Layer 5 of a small transformer language model trained on English Wikipedia (13 layers, counted from 0, width 128).
A neuron's activation on a vector x is SiLU(gate . x) times (in . x), where the dot is the dot product.

Input weights of the MLP neurons that the questions are about. A number n stands for (n - 500) times 0.0017.
n7 gate: 543 511 696 548 334 472 388 561 393 556 504 731 483 545 548 434 637 417 500 524 472 500 390 541 330 363 419 635 394 304 500 482 403 532 496 354 423 613 615 631 618 447 598 503 104 326 510 565 389 542 617 406 410 444 527 539 552 480 613 459 503 248 377 590 579 214 656 504 517 496 322 437 504 457 303 510 461 514 396 455 606 744 717 423 425 413 393 560 423 535 558 611 394 749 507 445 507 617 623 212 409 621 563 552 570 358 668 571 772 407 750 469 390 500 537 597 619 546 497 503 521 521 514 640 386 450 454 743
n22 gate: 430 500 750 500 452 683 477 639 649 455 477 492 460 402 249 612 424 597 430 470 463 500 631 596 508 511 611 383 485 511 468 379 660 736 450 632 590 314 523 768 519 635 571 273 526 515 470 680 478 607 769 433 470 259 349 504 299 397 691 438 607 515 260 552 511 519 431 821 422 519 542 696 368 316 564 426 591 446 647 526 463 372 542 560 741 684 642 519 594 458 334 276 462 553 571 415 458 194 453 485 447 565 435 340 715 250 610 449 702 548 665 553 374 366 617 385 372 401 361 715 544 669 639 591 608 462 485 546
n23 gate: 672 476 566 447 395 359 461 427 574 673 688 673 422 503 507 413 500 392 630 618 332 388 552 457 381 311 644 566 510 574 418 398 423 445 606 728 334 521 415 373 754 521 292 425 669 631 467 497 503 624 338 490 594 327 533 389 310 553 459 589 543 626 572 470 366 449 552 622 674 548 680 490 514 393 476 735 469 265 521 368 520 342 571 656 517 440 362 599 585 507 407 590 424 408 534 467 829 503 513 551 435 514 568 378 401 719 558 516 414 503 480 639 700 694 424 587 424 466 474 643 300 659 666 432 534 545 497 500
n27 gate: 311 549 571 692 403 595 608 438 551 543 522 699 127 496 431 500 596 469 671 392 427 634 394 597 491 496 548 492 444 616 390 526 397 605 575 754 727 526 552 346 402 686 396 649 582 500 457 597 349 562 491 315 539 426 580 357 547 530 518 779 713 683 553 319 402 722 580 683 689 641 838 478 402 447 509 245 399 726 611 288 606 412 500 879 462 311 509 378 400 347 373 447 633 491 556 232 755 394 475 578 447 301 583 408 504 573 278 24 492 346 574 565 129 663 407 448 665 632 698 539 615 398 607 605 371 549 579 746
n57 gate: 266 392 391 380 504 402 303 512 445 563 345 440 454 638 337 371 655 492 492 547 598 370 480 288 534 546 308 370 309 574 671 381 508 444 364 642 570 496 575 335 496 758 414 413 421 440 668 554 458 616 432 590 629 330 492 492 586 269 432 585 597 623 272 629 285 460 528 357 578 664 387 528 211 781 457 724 217 436 524 445 469 738 560 345 379 414 668 715 508 460 716 715 436 496 591 508 332 568 689 354 532 456 443 399 496 661 706 669 793 469 614 677 661 555 261 480 435 564 319 579 302 447 431 460 343 572 668 576
n80 gate: 630 500 480 408 492 342 444 412 379 548 579 456 544 460 301 460 388 380 583 545 664 443 520 511 388 747 356 569 550 537 693 483 500 425 563 592 565 448 648 457 480 483 521 614 605 512 607 650 514 488 660 392 511 483 414 430 511 428 512 650 590 457 569 443 505 614 602 491 658 387 483 560 529 393 494 701 555 349 570 517 556 378 331 337 293 535 418 686 605 509 483 658 436 506 551 709 503 445 473 565 345 645 641 533 420 630 569 542 559 548 420 611 451 522 531 508 470 471 481 483 444 459 617 609 500 567 720 454
n111 gate: 423 469 606 305 448 597 500 507 600 510 628 575 526 379 511 503 527 493 514 647 640 513 775 287 446 494 704 458 556 341 383 686 390 551 582 526 749 524 624 493 383 335 416 564 266 575 354 493 390 534 322 650 363 772 582 421 235 684 429 569 493 594 582 437 724 365 548 540 500 589 569 271 538 397 597 526 412 473 452 520 484 562 527 561 579 622 680 500 530 605 355 655 312 480 540 566 660 319 529 507 527 435 330 454 669 613 389 552 500 453 580 507 380 447 621 430 484 473 559 375 490 699 579 514 317 592 391 619
n135 gate: 444 596 328 473 238 557 633 497 333 419 451 424 562 375 550 446 633 350 489 655 386 665 569 493 593 338 654 654 340 523 350 646 370 633 609 493 645 486 510 668 438 286 465 529 507 517 680 645 497 562 541 574 406 503 497 417 463 451 521 392 404 334 698 634 671 561 366 425 453 456 573 412 437 641 262 675 558 469 483 214 652 326 296 636 470 570 510 595 375 520 477 469 349 751 578 407 599 483 555 584 571 414 642 425 497 527 564 618 808 617 412 625 562 413 546 503 418 452 648 483 497 576 476 619 487 414 527 527
n145 gate: 419 425 518 559 445 721 474 420 500 320 460 504 739 606 597 472 614 394 533 514 423 567 446 555 665 242 611 404 434 497 332 593 462 446 654 245 618 172 405 425 333 637 761 639 676 478 552 769 555 686 478 675 560 659 597 529 472 434 350 393 483 390 407 518 669 482 565 482 559 554 547 674 333 410 567 434 397 619 438 422 414 435 301 457 517 419 626 560 514 550 621 119 579 621 645 358 486 644 487 475 685 331 443 718 447 504 404 558 659 626 412 549 435 605 462 559 490 475 541 355 497 486 659 617 574 417 432 489
n197 gate: 516 614 607 279 369 500 594 627 337 710 728 489 533 399 528 630 549 419 348 582 604 586 565 171 377 547 565 602 511 459 421 572 526 675 716 504 559 678 699 576 423 554 391 575 582 431 541 350 475 386 355 399 504 372 577 519 644 511 302 686 452 301 436 541 486 289 404 504 526 420 561 447 670 325 526 405 576 427 308 418 551 354 519 523 437 165 474 674 642 545 441 465 630 372 298 607 435 813 192 507 587 458 343 508 395 612 669 773 447 433 433 560 496 330 698 556 405 580 376 489 290 703 327 398 429 550 504 439
n209 gate: 494 486 641 434 396 550 526 679 767 306 485 532 263 768 536 576 472 485 400 452 592 511 393 519 554 430 523 333 467 472 572 418 589 394 503 547 476 335 556 497 468 480 292 524 615 454 542 484 462 454 486 497 517 382 643 349 408 483 583 418 481 463 366 590 598 554 603 492 684 640 558 452 538 537 500 437 472 566 457 525 415 579 500 610 384 670 413 560 421 457 547 572 589 599 489 793 531 428 374 638 486 572 452 545 438 452 483 443 455 517 522 663 417 450 525 425 464 594 563 537 680 566 679 474 531 529 397 454
n242 gate: 290 480 631 594 590 468 503 546 573 343 470 330 435 503 388 436 448 444 457 388 481 647 464 513 646 401 610 590 506 456 354 490 402 260 490 438 600 274 439 770 523 428 520 601 372 389 355 541 587 448 572 510 382 381 494 635 595 509 685 640 368 532 555 497 530 407 376 477 471 357 589 613 345 549 494 528 675 608 746 621 503 767 500 455 317 563 649 419 292 322 607 510 360 610 321 707 442 490 417 529 464 402 518 520 600 315 638 590 536 487 650 554 634 484 478 399 413 412 572 494 569 398 516 548 535 344 542 574
n298 gate: 509 539 400 497 460 680 531 625 509 660 393 470 385 212 506 597 656 457 488 482 462 426 542 471 336 571 545 353 509 424 406 566 664 590 329 480 720 539 583 512 573 400 534 401 479 552 605 630 463 343 497 597 527 390 419 466 439 549 464 460 404 411 443 412 358 429 306 542 503 298 533 449 436 566 450 587 512 721 378 328 445 422 637 196 480 420 609 404 616 557 361 482 542 425 494 622 455 497 574 533 320 509 446 494 563 465 634 555 561 562 444 284 367 556 416 394 581 473 523 431 567 394 631 554 632 409 563 536
n303 gate: 734 197 587 379 504 534 451 557 437 568 251 565 438 971 406 399 551 561 341 483 175 487 635 641 608 520 526 471 617 563 383 560 370 552 427 653 638 650 394 690 417 409 571 325 593 478 508 376 434 513 743 449 289 517 488 889 341 641 590 661 471 342 676 487 432 636 565 500 387 263 500 551 347 448 648 537 586 699 461 703 429 657 556 346 454 818 500 855 513 607 342 618 543 410 343 725 642 530 687 386 217 608 569 590 359 432 632 405 660 555 292 572 349 605 396 609 273 457 748 479 421 704 722 414 496 491 427 616
n7 in: 513 481 535 455 348 500 596 654 518 592 446 531 604 475 558 451 460 554 260 555 561 371 685 494 402 399 385 667 506 421 445 581 451 708 432 503 388 602 485 438 674 428 628 518 381 428 455 566 417 391 509 466 439 592 473 566 527 515 734 653 618 275 584 381 512 472 531 596 397 419 352 577 446 475 491 533 708 553 475 436 659 563 803 488 388 564 372 568 506 478 659 576 613 481 466 533 407 666 603 175 444 650 518 598 534 363 404 667 572 418 586 380 397 436 488 521 470 628 539 688 603 535 550 531 409 484 381 397
n22 in: 464 405 724 586 491 672 418 572 587 456 512 512 449 374 466 500 361 539 707 480 634 702 563 586 478 418 536 574 246 471 612 296 459 589 447 540 371 621 488 664 584 545 573 461 666 533 500 546 735 446 413 421 613 403 366 563 445 363 601 329 566 576 364 485 442 459 548 476 407 533 386 576 569 598 488 354 571 545 632 631 388 554 591 447 537 555 378 553 588 485 190 497 485 574 503 448 479 518 584 360 695 560 525 379 600 468 456 557 522 506 532 515 428 549 600 552 588 574 511 579 514 620 431 350 503 336 539 479
n23 in: 764 365 471 532 493 336 377 397 589 439 515 365 379 615 553 578 482 533 399 439 607 557 705 490 626 566 634 253 627 415 648 525 606 674 558 395 590 493 529 566 500 434 287 531 732 288 429 570 548 547 661 439 361 471 434 592 511 525 467 266 680 590 841 543 534 468 467 424 652 511 375 288 374 259 521 416 533 449 577 607 213 594 471 644 253 653 638 395 561 377 605 515 562 504 625 588 529 558 486 586 337 686 534 283 637 557 345 726 487 415 475 514 482 461 594 606 650 387 643 313 482 658 357 496 521 310 555 529
n27 in: 634 368 214 343 559 371 639 319 436 772 362 487 446 435 546 530 652 665 738 521 496 543 518 361 532 164 496 680 696 509 765 587 496 714 635 290 450 356 526 189 575 566 370 236 517 553 381 319 617 666 509 547 607 677 218 606 521 647 749 471 487 634 347 581 496 491 610 327 462 447 385 348 549 548 419 960 565 434 496 573 690 559 721 431 419 585 282 604 789 570 356 620 355 305 310 669 395 553 479 504 282 628 220 381 470 539 582 747 431 474 375 646 491 470 492 491 420 443 458 240 508 420 699 735 633 627 539 417
n57 in: 436 472 736 370 612 588 613 619 540 323 612 628 457 561 450 490 442 528 373 636 628 575 549 537 323 402 493 480 440 769 590 654 631 703 562 676 272 486 640 562 441 549 461 438 547 413 742 550 438 362 517 399 476 483 394 406 453 556 555 639 390 466 617 443 110 568 486 514 490 497 615 486 605 628 632 636 637 351 462 564 407 569 548 650 718 401 460 431 602 644 587 566 510 538 497 577 645 427 318 453 521 656 558 706 623 355 476 444 426 547 531 548 330 429 467 416 659 490 457 671 423 545 507 216 432 334 586 338
n80 in: 598 413 569 344 620 214 427 548 369 541 567 563 543 488 540 579 239 503 546 652 272 497 485 431 497 477 464 500 320 552 494 453 608 527 312 437 546 545 412 581 482 434 301 356 567 509 570 351 372 413 395 684 523 562 543 443 442 466 452 431 483 606 586 523 425 482 509 538 442 387 602 347 361 467 500 540 396 371 482 661 612 557 742 589 454 549 590 450 494 343 440 515 626 426 682 353 548 662 458 482 592 536 551 447 497 629 485 554 367 561 588 415 305 633 575 494 328 518 491 550 532 626 515 432 389 476 443 438
n111 in: 469 463 500 587 522 529 582 463 484 493 615 497 732 424 350 402 483 347 452 589 382 612 695 433 580 687 583 385 623 442 545 500 539 420 303 375 737 360 510 457 422 402 493 550 425 409 438 500 392 356 426 552 346 480 532 649 367 728 236 545 594 645 553 559 568 444 544 444 536 460 487 559 483 393 467 523 387 621 412 589 629 564 652 672 558 438 601 520 563 457 394 713 577 636 303 526 573 463 487 487 573 372 522 472 487 588 358 618 658 419 559 510 192 432 420 764 349 530 606 384 348 702 594 477 526 503 406 803
n135 in: 593 537 602 526 387 388 420 626 358 627 428 520 481 520 539 563 483 407 268 573 517 490 514 620 542 356 517 406 296 359 405 648 269 530 402 464 483 567 420 534 408 234 458 481 480 619 523 646 661 459 524 497 543 390 276 586 388 295 490 396 513 460 483 656 484 333 432 473 599 601 510 560 548 341 311 637 500 578 503 407 630 409 460 577 703 635 606 547 390 530 484 798 442 523 647 480 520 727 395 643 540 446 506 369 440 477 597 591 757 612 330 463 398 556 591 695 412 524 532 564 730 654 462 503 546 303 673 352
n145 in: 601 472 642 360 649 693 334 486 490 354 185 528 507 594 474 524 619 507 518 573 466 465 656 497 467 487 729 527 339 654 518 388 610 423 574 233 500 640 670 437 707 390 522 633 721 422 490 503 544 511 599 586 572 365 375 368 558 598 606 571 428 399 395 590 324 479 316 769 455 313 511 493 403 518 545 626 451 741 560 694 517 487 448 378 493 446 431 654 531 525 565 568 560 521 431 446 482 670 410 680 584 518 497 566 427 362 542 578 735 576 289 732 454 541 585 222 534 380 568 486 497 379 521 535 455 383 549 230
n197 in: 276 664 651 536 310 547 661 362 427 564 566 400 480 621 564 537 514 486 458 614 654 271 562 546 550 503 555 565 583 540 390 517 543 428 261 451 324 415 267 586 593 579 774 352 420 369 447 454 432 630 527 517 400 429 661 469 636 464 329 529 563 331 793 470 661 696 345 385 513 490 548 699 399 373 554 490 429 754 552 601 467 428 547 564 609 545 613 551 443 605 441 628 479 676 695 507 548 305 516 530 401 452 410 657 615 373 493 327 522 407 608 712 582 417 461 443 526 411 516 601 556 628 586 442 634 692 432 524
n209 in: 503 475 490 476 409 528 361 624 365 363 471 392 515 413 339 494 422 391 390 450 627 341 691 603 477 335 437 530 589 426 605 334 598 409 519 521 689 544 453 560 388 522 497 655 410 643 362 530 566 355 332 590 559 590 318 487 620 518 437 524 512 463 355 478 342 428 675 369 586 598 519 503 410 316 494 518 403 646 643 705 418 346 534 509 607 393 697 732 506 582 591 532 380 478 488 625 519 513 637 581 309 478 387 417 531 617 547 624 632 220 500 658 494 294 476 595 482 528 442 469 595 519 529 478 525 617 535 544
n242 in: 386 481 670 479 701 337 383 432 536 588 616 429 465 719 506 428 497 516 506 527 310 409 543 500 497 520 703 491 539 686 391 469 473 429 371 651 563 319 263 469 325 332 611 567 476 441 404 616 523 444 646 298 476 494 530 600 410 399 592 420 396 448 509 473 320 451 385 424 485 608 749 704 519 593 488 770 537 370 500 561 494 618 415 546 500 434 659 497 303 488 420 525 540 607 503 574 497 580 433 455 457 497 575 535 460 370 506 527 497 458 630 515 549 539 438 341 592 361 521 491 455 407 345 653 352 534 454 549
n298 in: 551 594 481 335 489 422 359 633 529 432 611 470 625 446 569 615 437 550 646 583 385 338 594 482 468 373 412 492 425 580 363 595 388 295 374 455 492 538 589 495 422 550 548 469 535 367 449 558 565 434 547 548 444 541 400 289 484 450 492 658 503 454 653 347 469 459 478 660 623 335 616 606 428 525 527 534 620 431 506 457 384 440 508 405 577 584 532 593 643 686 616 453 506 492 524 505 508 464 606 565 388 663 515 511 516 521 505 542 599 532 557 357 470 484 389 503 592 574 442 397 516 389 530 644 366 514 363 708
n303 in: 540 696 343 519 594 599 576 528 466 577 718 598 690 312 577 439 725 619 532 577 481 508 280 477 402 600 504 522 428 310 451 678 549 407 383 309 540 675 589 504 389 602 504 640 351 417 504 350 734 836 610 389 355 350 425 433 458 361 633 597 666 681 352 496 645 662 480 570 428 480 669 210 333 594 320 342 562 496 674 538 485 537 442 311 477 536 614 578 450 531 541 642 343 442 419 379 336 645 327 527 527 418 298 639 465 294 303 608 540 614 584 646 355 542 568 500 672 309 403 430 712 476 161 380 714 469 606 667

Each question shows a token from some text and the vector x that enters the MLP there. A number n stands for (n - 500) times 0.0062.

"r": 508 575 585 441 532 443 585 345 452 424 586 540 494 494 291 576 499 529 643 600 456 523 760 467 657 444 470 535 637 573 661 572 502 384 283 544 495 612 334 422 499 604 490 597 431 375 575 228 662 370 509 488 462 606 544 383 517 396 412 520 491 612 566 315 506 671 546 329 372 584 335 555 674 658 494 568 602 455 397 468 482 499 382 541 625 347 600 555 493 575 595 556 533 460 420 528 468 705 378 532 596 407 411 601 296 459 745 500 473 442 486 469 242 356 416 585 475 431 593 568 497 435 475 537 524 543 569 640
Which neuron fires most, and how strongly? n197, at about 1.7

" election": 510 636 572 535 582 419 615 248 391 535 534 353 398 529 251 525 458 520 393 445 400 414 492 330 639 378 472 491 384 629 652 596 365 400 430 531 504 484 377 396 571 562 419 606 599 441 545 531 580 360 403 404 490 444 431 536 589 506 344 413 460 397 549 518 287 538 521 475 501 500 523 440 666 486 469 487 539 291 595 551 260 569 659 354 708 633 595 462 455 564 408 476 340 383 403 690 444 591 491 492 376 498 544 286 584 532 415 406 279 527 475 522 448 562 495 326 656 539 574 760 665 475 492 537 525 587 649 635
Which three neurons fire most, strongest first? n242, n23, n57

" the": 685 608 561 580 504 565 488 376 490 498 461 495 430 553 290 619 335 506 471 449 458 526 527 477 670 462 538 560 571 470 646 428 400 418 513 478 558 507 501 444 552 530 500 604 545 450 437 461 526 499 505 461 453 366 476 286 541 428 350 414 626 373 493 547 506 456 499 604 515 438 367 575 730 487 615 516 508 389 395 496 597 477 516 453 625 584 497 516 405 606 340 405 567 449 462 543 594 704 468 463 377 550 475 565 491 471 619 582 459 472 447 325 402 532 405 512 536 536 352 601 610 151 464 526 560 596 503 579
Which neuron lights up most? n298

"z": 526 316 574 679 612 555 223 378 433 454 413 582 438 526 306 544 419 517 561 534 389 486 744 529 685 420 607 526 582 547 530 369 525 397 544 435 474 523 537 423 526 709 496 349 645 422 631 525 353 462 367 517 433 593 493 424 445 546 449 482 585 556 589 497 322 395 583 426 462 577 400 270 611 510 467 590 551 391 334 409 643 424 421 554 661 458 655 533 417 510 592 714 490 389 488 544 675 571 457 592 540 595 448 756 613 477 598 537 424 411 360 452 513 503 468 233 406 600 381 633 655 510 422 434 533 564 648 689
Which neuron lights up most? n57

"ive": 529 465 533 479 575 564 349 297 516 540 441 419 476 600 158 625 610 478 554 639 372 573 479 372 886 559 570 519 449 462 600 670 457 553 410 404 537 545 431 397 449 500 355 630 518 384 517 414 536 460 536 569 508 678 516 431 570 601 467 461 479 559 529 450 246 548 527 501 467 495 551 435 657 463 549 522 411 598 496 277 494 428 543 562 608 653 394 538 455 566 383 391 533 505 518 501 552 650 567 559 564 383 482 509 589 677 632 507 445 638 515 499 226 584 461 330 646 635 390 637 476 406 403 607 444 577 546 591
Which neuron fires most, and how strongly? n27, at about 4.1

" between": 647 657 506 502 608 465 475 422 409 526 524 578 484 271 228 519 518 441 529 635 388 447 519 447 676 348 582 557 489 491 415 518 347 284 303 495 572 451 479 365 464 491 513 642 549 572 657 521 548 420 615 570 509 519 450 370 524 401 392 440 600 530 490 558 406 399 548 368 369 546 427 623 731 420 430 427 555 372 503 474 400 483 551 606 578 565 439 633 387 520 561 420 472 420 493 568 331 463 411 544 553 630 437 530 655 522 516 546 523 540 372 292 542 537 368 472 658 477 476 727 504 275 464 406 573 421 427 482
Which neuron lights up most? n298

" Rog": 540 380 501 639 446 283 418 387 383 488 436 486 494 458 461 648 423 751 372 404 491 500 582 465 774 458 524 455 695 627 712 396 426 291 540 442 476 668 534 399 457 620 593 562 580 290 375 521 567 309 329 551 491 438 467 383 445 580 496 429 523 712 536 576 535 520 381 608 411 638 349 363 703 486 471 492 543 392 532 419 595 589 534 504 647 629 477 440 333 577 581 274 582 396 584 488 524 651 504 648 536 471 473 642 452 467 585 446 385 581 462 373 536 428 404 513 538 642 436 599 632 527 356 576 564 357 476 646
Which neuron fires most, and how strongly? n197, at about 0.56

" a": 783 460 571 520 488 556 517 310 576 538 602 525 438 534 265 554 248 602 387 519 380 558 473 384 608 462 509 518 610 430 625 628 398 408 525 481 463 532 386 471 665 554 424 550 506 491 534 359 445 491 527 625 479 516 509 242 541 556 495 384 563 547 476 560 552 521 488 569 537 549 511 560 763 376 566 593 399 380 525 537 549 600 457 525 587 540 540 618 327 626 346 405 686 459 542 526 344 721 469 506 427 605 431 424 638 468 521 626 487 494 495 314 488 513 479 418 486 617 432 534 589 328 412 527 526 502 500 588
Which neuron lights up most? n23

" take": 560 509 525 629 619 530 628 443 501 480 496 500 546 402 319 519 478 661 401 569 389 429 440 326 647 521 589 601 467 417 603 596 644 317 444 639 441 388 339 416 516 499 527 550 546 474 558 311 524 585 595 671 405 442 464 435 447 341 506 361 480 631 557 533 482 443 433 625 396 538 335 607 847 541 410 556 487 315 479 505 515 416 407 358 590 441 484 596 271 476 508 454 540 429 526 441 377 658 598 489 356 411 530 681 647 392 597 601 482 650 456 303 469 528 439 466 576 569 355 549 666 467 542 557 576 664 576 633
Which three neurons fire most, strongest first? n23, n209, n111

"|": 672 622 619 448 490 545 509 436 486 514 427 435 443 465 208 514 470 471 399 435 467 521 614 401 540 513 674 606 602 399 545 559 424 413 408 487 548 576 497 399 567 571 331 444 456 377 605 359 509 445 314 578 520 504 529 306 472 307 467 378 611 487 502 492 504 391 555 568 461 553 356 504 742 531 634 483 536 430 381 423 560 502 542 456 743 593 637 457 305 607 419 344 516 510 409 622 600 608 531 488 466 647 439 577 568 462 543 543 573 573 492 434 384 537 477 560 516 559 466 586 659 241 459 585 553 534 479 510
Which two neurons fire most, strongest first? n298, n7

"im": 602 377 530 587 569 546 675 335 471 509 549 495 456 535 585 635 362 648 747 382 365 595 739 566 666 548 539 430 764 546 560 675 472 469 413 423 578 415 445 481 420 481 415 650 496 274 549 538 641 488 467 611 483 710 518 427 598 455 371 450 712 553 521 535 499 568 357 650 485 701 492 450 550 492 466 427 586 622 317 486 497 408 479 390 689 484 538 581 439 515 571 623 485 380 497 592 585 550 533 641 595 713 445 882 608 503 480 460 337 452 656 552 470 461 479 342 657 509 543 626 555 519 312 491 518 289 600 443
Which neuron lights up most? n145

" 5": 712 440 490 553 609 605 573 400 543 467 404 600 605 606 315 572 305 725 392 620 410 494 511 546 613 403 535 663 475 371 553 503 533 424 407 346 523 639 488 401 457 506 295 603 637 335 596 543 485 389 259 386 521 614 578 356 532 409 528 378 487 441 452 552 439 500 454 525 443 643 344 641 637 450 542 384 539 449 549 500 503 549 374 212 671 528 509 443 490 465 352 463 447 496 557 453 441 525 489 478 461 639 500 490 537 361 554 556 487 604 373 460 401 299 350 483 569 515 459 733 700 448 348 591 541 628 478 628
Which neuron lights up most? n22

"NA": 672 537 649 504 710 421 470 470 424 479 363 588 514 440 497 454 636 518 496 490 385 525 487 386 748 513 439 530 602 449 580 511 433 602 511 498 480 403 297 402 585 479 488 585 493 321 464 617 504 472 434 469 544 702 449 297 635 432 437 406 417 501 430 512 548 403 593 366 505 440 256 230 727 401 682 452 533 516 711 487 438 450 561 469 624 539 505 379 383 574 533 446 402 571 626 603 624 690 430 516 567 532 441 618 580 454 491 568 273 567 463 487 552 402 430 514 645 607 429 748 601 430 317 562 486 612 507 532
Which neuron fires most, and how strongly? n298, at about 0.22

"e": 591 538 518 515 533 586 555 373 612 530 486 629 496 515 267 686 361 424 529 514 489 544 579 515 712 437 475 497 730 444 674 743 525 523 381 474 504 519 441 430 541 644 334 530 512 302 517 432 558 423 425 403 383 635 490 417 593 647 566 475 495 497 626 456 406 565 403 331 366 523 496 651 662 465 662 621 551 650 287 531 433 332 449 492 686 612 502 589 497 613 579 366 624 489 553 473 501 722 630 715 442 508 548 813 488 532 499 583 301 604 532 416 337 448 528 390 481 562 412 561 401 532 419 401 365 486 600 497
Which neuron lights up most? n197

" to": 664 464 511 498 603 372 516 389 596 571 474 564 444 329 334 568 553 661 417 487 490 452 635 392 703 445 589 460 573 406 556 554 406 400 392 379 548 431 492 480 596 555 327 575 628 447 475 431 480 502 597 596 491 577 555 223 499 391 458 508 429 472 539 556 513 319 543 602 477 527 578 580 700 442 586 521 561 418 486 454 430 536 492 405 676 521 661 594 416 527 651 498 448 460 482 377 427 503 461 519 472 676 455 543 673 367 567 541 379 529 489 284 364 490 435 455 676 682 542 564 667 251 549 517 555 521 587 523
Which neuron lights up most? n298

"ocated": 551 605 513 436 503 319 544 375 595 542 548 290 555 448 179 535 618 468 532 442 401 474 580 548 661 478 509 623 512 526 735 492 422 285 458 513 382 591 477 386 511 459 448 702 514 407 495 447 512 576 561 385 431 707 499 409 641 476 433 383 558 664 593 518 464 445 463 459 298 669 455 532 858 522 486 646 494 402 498 393 595 584 514 538 552 459 454 500 306 542 429 577 400 468 496 563 597 503 463 512 453 568 474 512 590 416 623 601 524 615 455 433 481 555 377 368 454 507 509 651 414 443 579 457 618 654 689 633
Which neuron lights up most? n242

"\n": 683 744 580 535 448 537 552 290 483 454 473 520 493 487 97 567 460 437 392 447 451 588 577 502 521 454 515 443 521 511 532 646 397 355 538 417 613 509 468 364 543 593 241 492 605 443 531 390 490 460 416 479 476 530 533 235 443 389 353 421 500 386 505 541 489 401 600 579 425 575 354 698 653 573 581 411 541 416 503 460 561 553 576 460 691 553 592 488 196 639 596 397 523 423 457 544 584 563 532 421 487 547 563 576 597 449 614 564 489 618 588 517 424 662 375 518 425 581 416 596 557 413 451 594 572 603 581 562
Which neuron lights up most? n303

" son": 577 516 434 533 632 324 492 363 535 492 466 522 484 456 424 536 507 356 403 653 497 516 710 413 667 470 582 506 483 602 678 615 442 396 525 507 434 417 398 403 693 552 450 774 589 550 657 428 589 358 413 479 351 461 503 410 404 550 258 449 564 521 492 449 518 529 583 646 515 617 251 460 820 422 541 506 635 282 417 571 380 559 519 420 691 592 636 516 365 549 440 511 475 354 512 402 495 505 475 516 509 402 513 576 478 517 497 604 400 609 604 335 437 423 526 495 415 523 480 635 551 515 479 521 531 312 632 670
Which two neurons fire most, strongest first? n111, n23

" made": 469 614 407 444 444 473 727 405 468 489 489 408 612 429 262 575 545 531 494 496 475 473 528 453 627 367 698 671 550 463 570 496 445 421 359 439 480 423 441 381 555 438 375 554 590 565 500 497 514 482 548 638 468 546 477 356 645 416 479 315 607 543 490 497 519 515 568 528 485 414 363 603 799 494 584 727 466 144 613 535 632 530 549 295 619 476 478 530 357 555 603 523 464 442 555 465 503 579 649 421 426 533 556 658 578 444 599 541 353 657 569 427 420 402 476 520 536 438 378 613 639 424 499 471 529 693 574 657
Which three neurons fire most, strongest first? n80, n145, n22

"ue": 599 555 567 345 471 389 315 292 555 621 450 553 378 467 441 547 321 416 593 594 556 591 632 441 716 470 480 683 620 554 531 535 425 528 451 308 488 539 454 474 463 559 442 616 500 267 619 509 688 552 322 493 470 801 491 506 455 659 471 413 574 541 483 382 371 516 486 601 552 627 434 415 642 486 519 535 488 412 439 459 367 319 522 631 592 547 460 505 385 608 500 599 615 512 524 545 480 800 410 480 584 576 552 562 420 514 567 655 446 534 475 481 279 440 493 337 627 617 300 615 623 492 513 485 550 611 659 462
Which two neurons fire most, strongest first? n80, n23

"s": 517 541 434 655 575 542 456 455 592 391 492 450 488 536 219 653 664 534 455 640 368 407 588 544 660 439 611 546 453 521 673 447 477 433 427 541 472 422 472 577 585 622 304 507 622 372 505 303 458 373 524 526 451 578 430 354 604 550 490 455 470 450 497 521 477 297 617 440 443 541 416 452 797 584 634 575 589 243 402 425 546 516 533 458 743 546 652 595 561 583 529 535 574 402 534 548 514 575 505 546 407 583 493 591 659 414 557 420 370 485 366 524 450 641 412 360 546 618 327 748 622 442 420 431 518 559 572 529
Which neuron lights up most? n57

"4.": 646 677 496 600 595 429 467 267 561 530 486 381 440 475 275 584 471 647 458 549 455 601 670 501 576 526 451 552 476 577 504 503 436 331 525 518 607 496 527 460 651 565 368 548 549 450 492 397 386 432 414 438 466 496 504 368 639 348 506 456 467 439 399 445 334 428 586 428 423 526 381 758 901 420 603 475 574 439 458 637 411 542 519 358 693 619 461 503 378 596 430 431 586 435 549 638 501 399 541 623 584 617 552 589 575 435 562 609 534 545 507 555 318 552 495 547 606 590 450 510 593 524 498 585 562 679 513 567
Which neuron lights up most? n22

" documentary": 545 516 571 587 503 532 576 210 515 480 446 499 520 446 325 494 651 641 369 603 289 358 499 482 726 411 561 603 495 574 452 699 391 476 550 496 427 478 390 430 609 567 423 469 622 499 611 354 514 474 513 508 457 492 438 381 509 540 444 363 418 565 406 579 443 454 449 425 465 552 502 410 910 490 542 495 510 505 604 600 508 536 574 454 765 604 411 518 394 624 503 363 496 455 574 602 586 527 455 432 486 394 434 552 631 523 463 414 359 453 408 465 312 615 480 537 504 573 473 633 584 456 364 573 531 561 586 615
Which two neurons fire most, strongest first? n27, n7

"ference": 565 531 629 491 480 427 487 412 426 488 492 441 455 342 250 576 593 544 590 707 354 372 388 343 758 508 451 641 567 466 522 784 399 527 341 478 551 636 491 496 564 642 446 703 546 469 423 523 585 510 447 406 432 511 423 495 486 475 448 506 509 531 601 499 466 345 682 440 594 509 471 406 808 512 516 557 453 296 520 487 412 464 458 432 627 641 517 468 482 564 447 506 509 474 437 593 559 677 521 483 384 572 540 630 664 484 518 599 438 592 503 437 275 614 512 385 587 554 462 737 420 465 456 381 453 738 657 539
Which neuron lights up most? n80

" Japan": 644 443 524 616 489 528 514 313 418 525 347 502 459 477 366 519 585 782 244 303 329 505 600 459 643 407 516 506 675 444 513 405 428 423 442 418 446 568 333 395 565 596 341 502 492 495 505 418 580 439 493 397 526 546 589 330 547 355 387 328 536 539 459 662 687 330 528 491 424 428 317 406 705 354 445 443 520 367 465 455 464 341 514 503 649 510 518 460 373 524 548 417 526 427 556 516 490 535 431 537 565 485 511 496 552 557 516 432 312 627 538 545 456 612 477 390 467 649 461 685 723 479 329 656 472 644 609 682
Which neuron lights up most? n57

"ph": 481 535 579 617 684 398 507 420 459 458 535 673 423 319 565 517 458 520 626 420 428 634 616 285 763 505 597 458 551 572 712 512 297 497 472 494 548 327 439 437 461 651 414 670 552 265 467 587 556 557 460 433 508 620 421 242 583 588 687 484 426 559 439 496 520 496 674 596 458 517 428 282 567 571 624 479 440 595 485 466 494 579 405 563 619 548 513 455 475 624 517 468 462 558 502 632 639 712 509 764 528 479 289 548 527 535 543 525 399 569 581 450 393 315 456 398 812 612 522 570 548 495 518 504 535 452 506 594
Which neuron fires most, and how strongly? n27, at about 6.6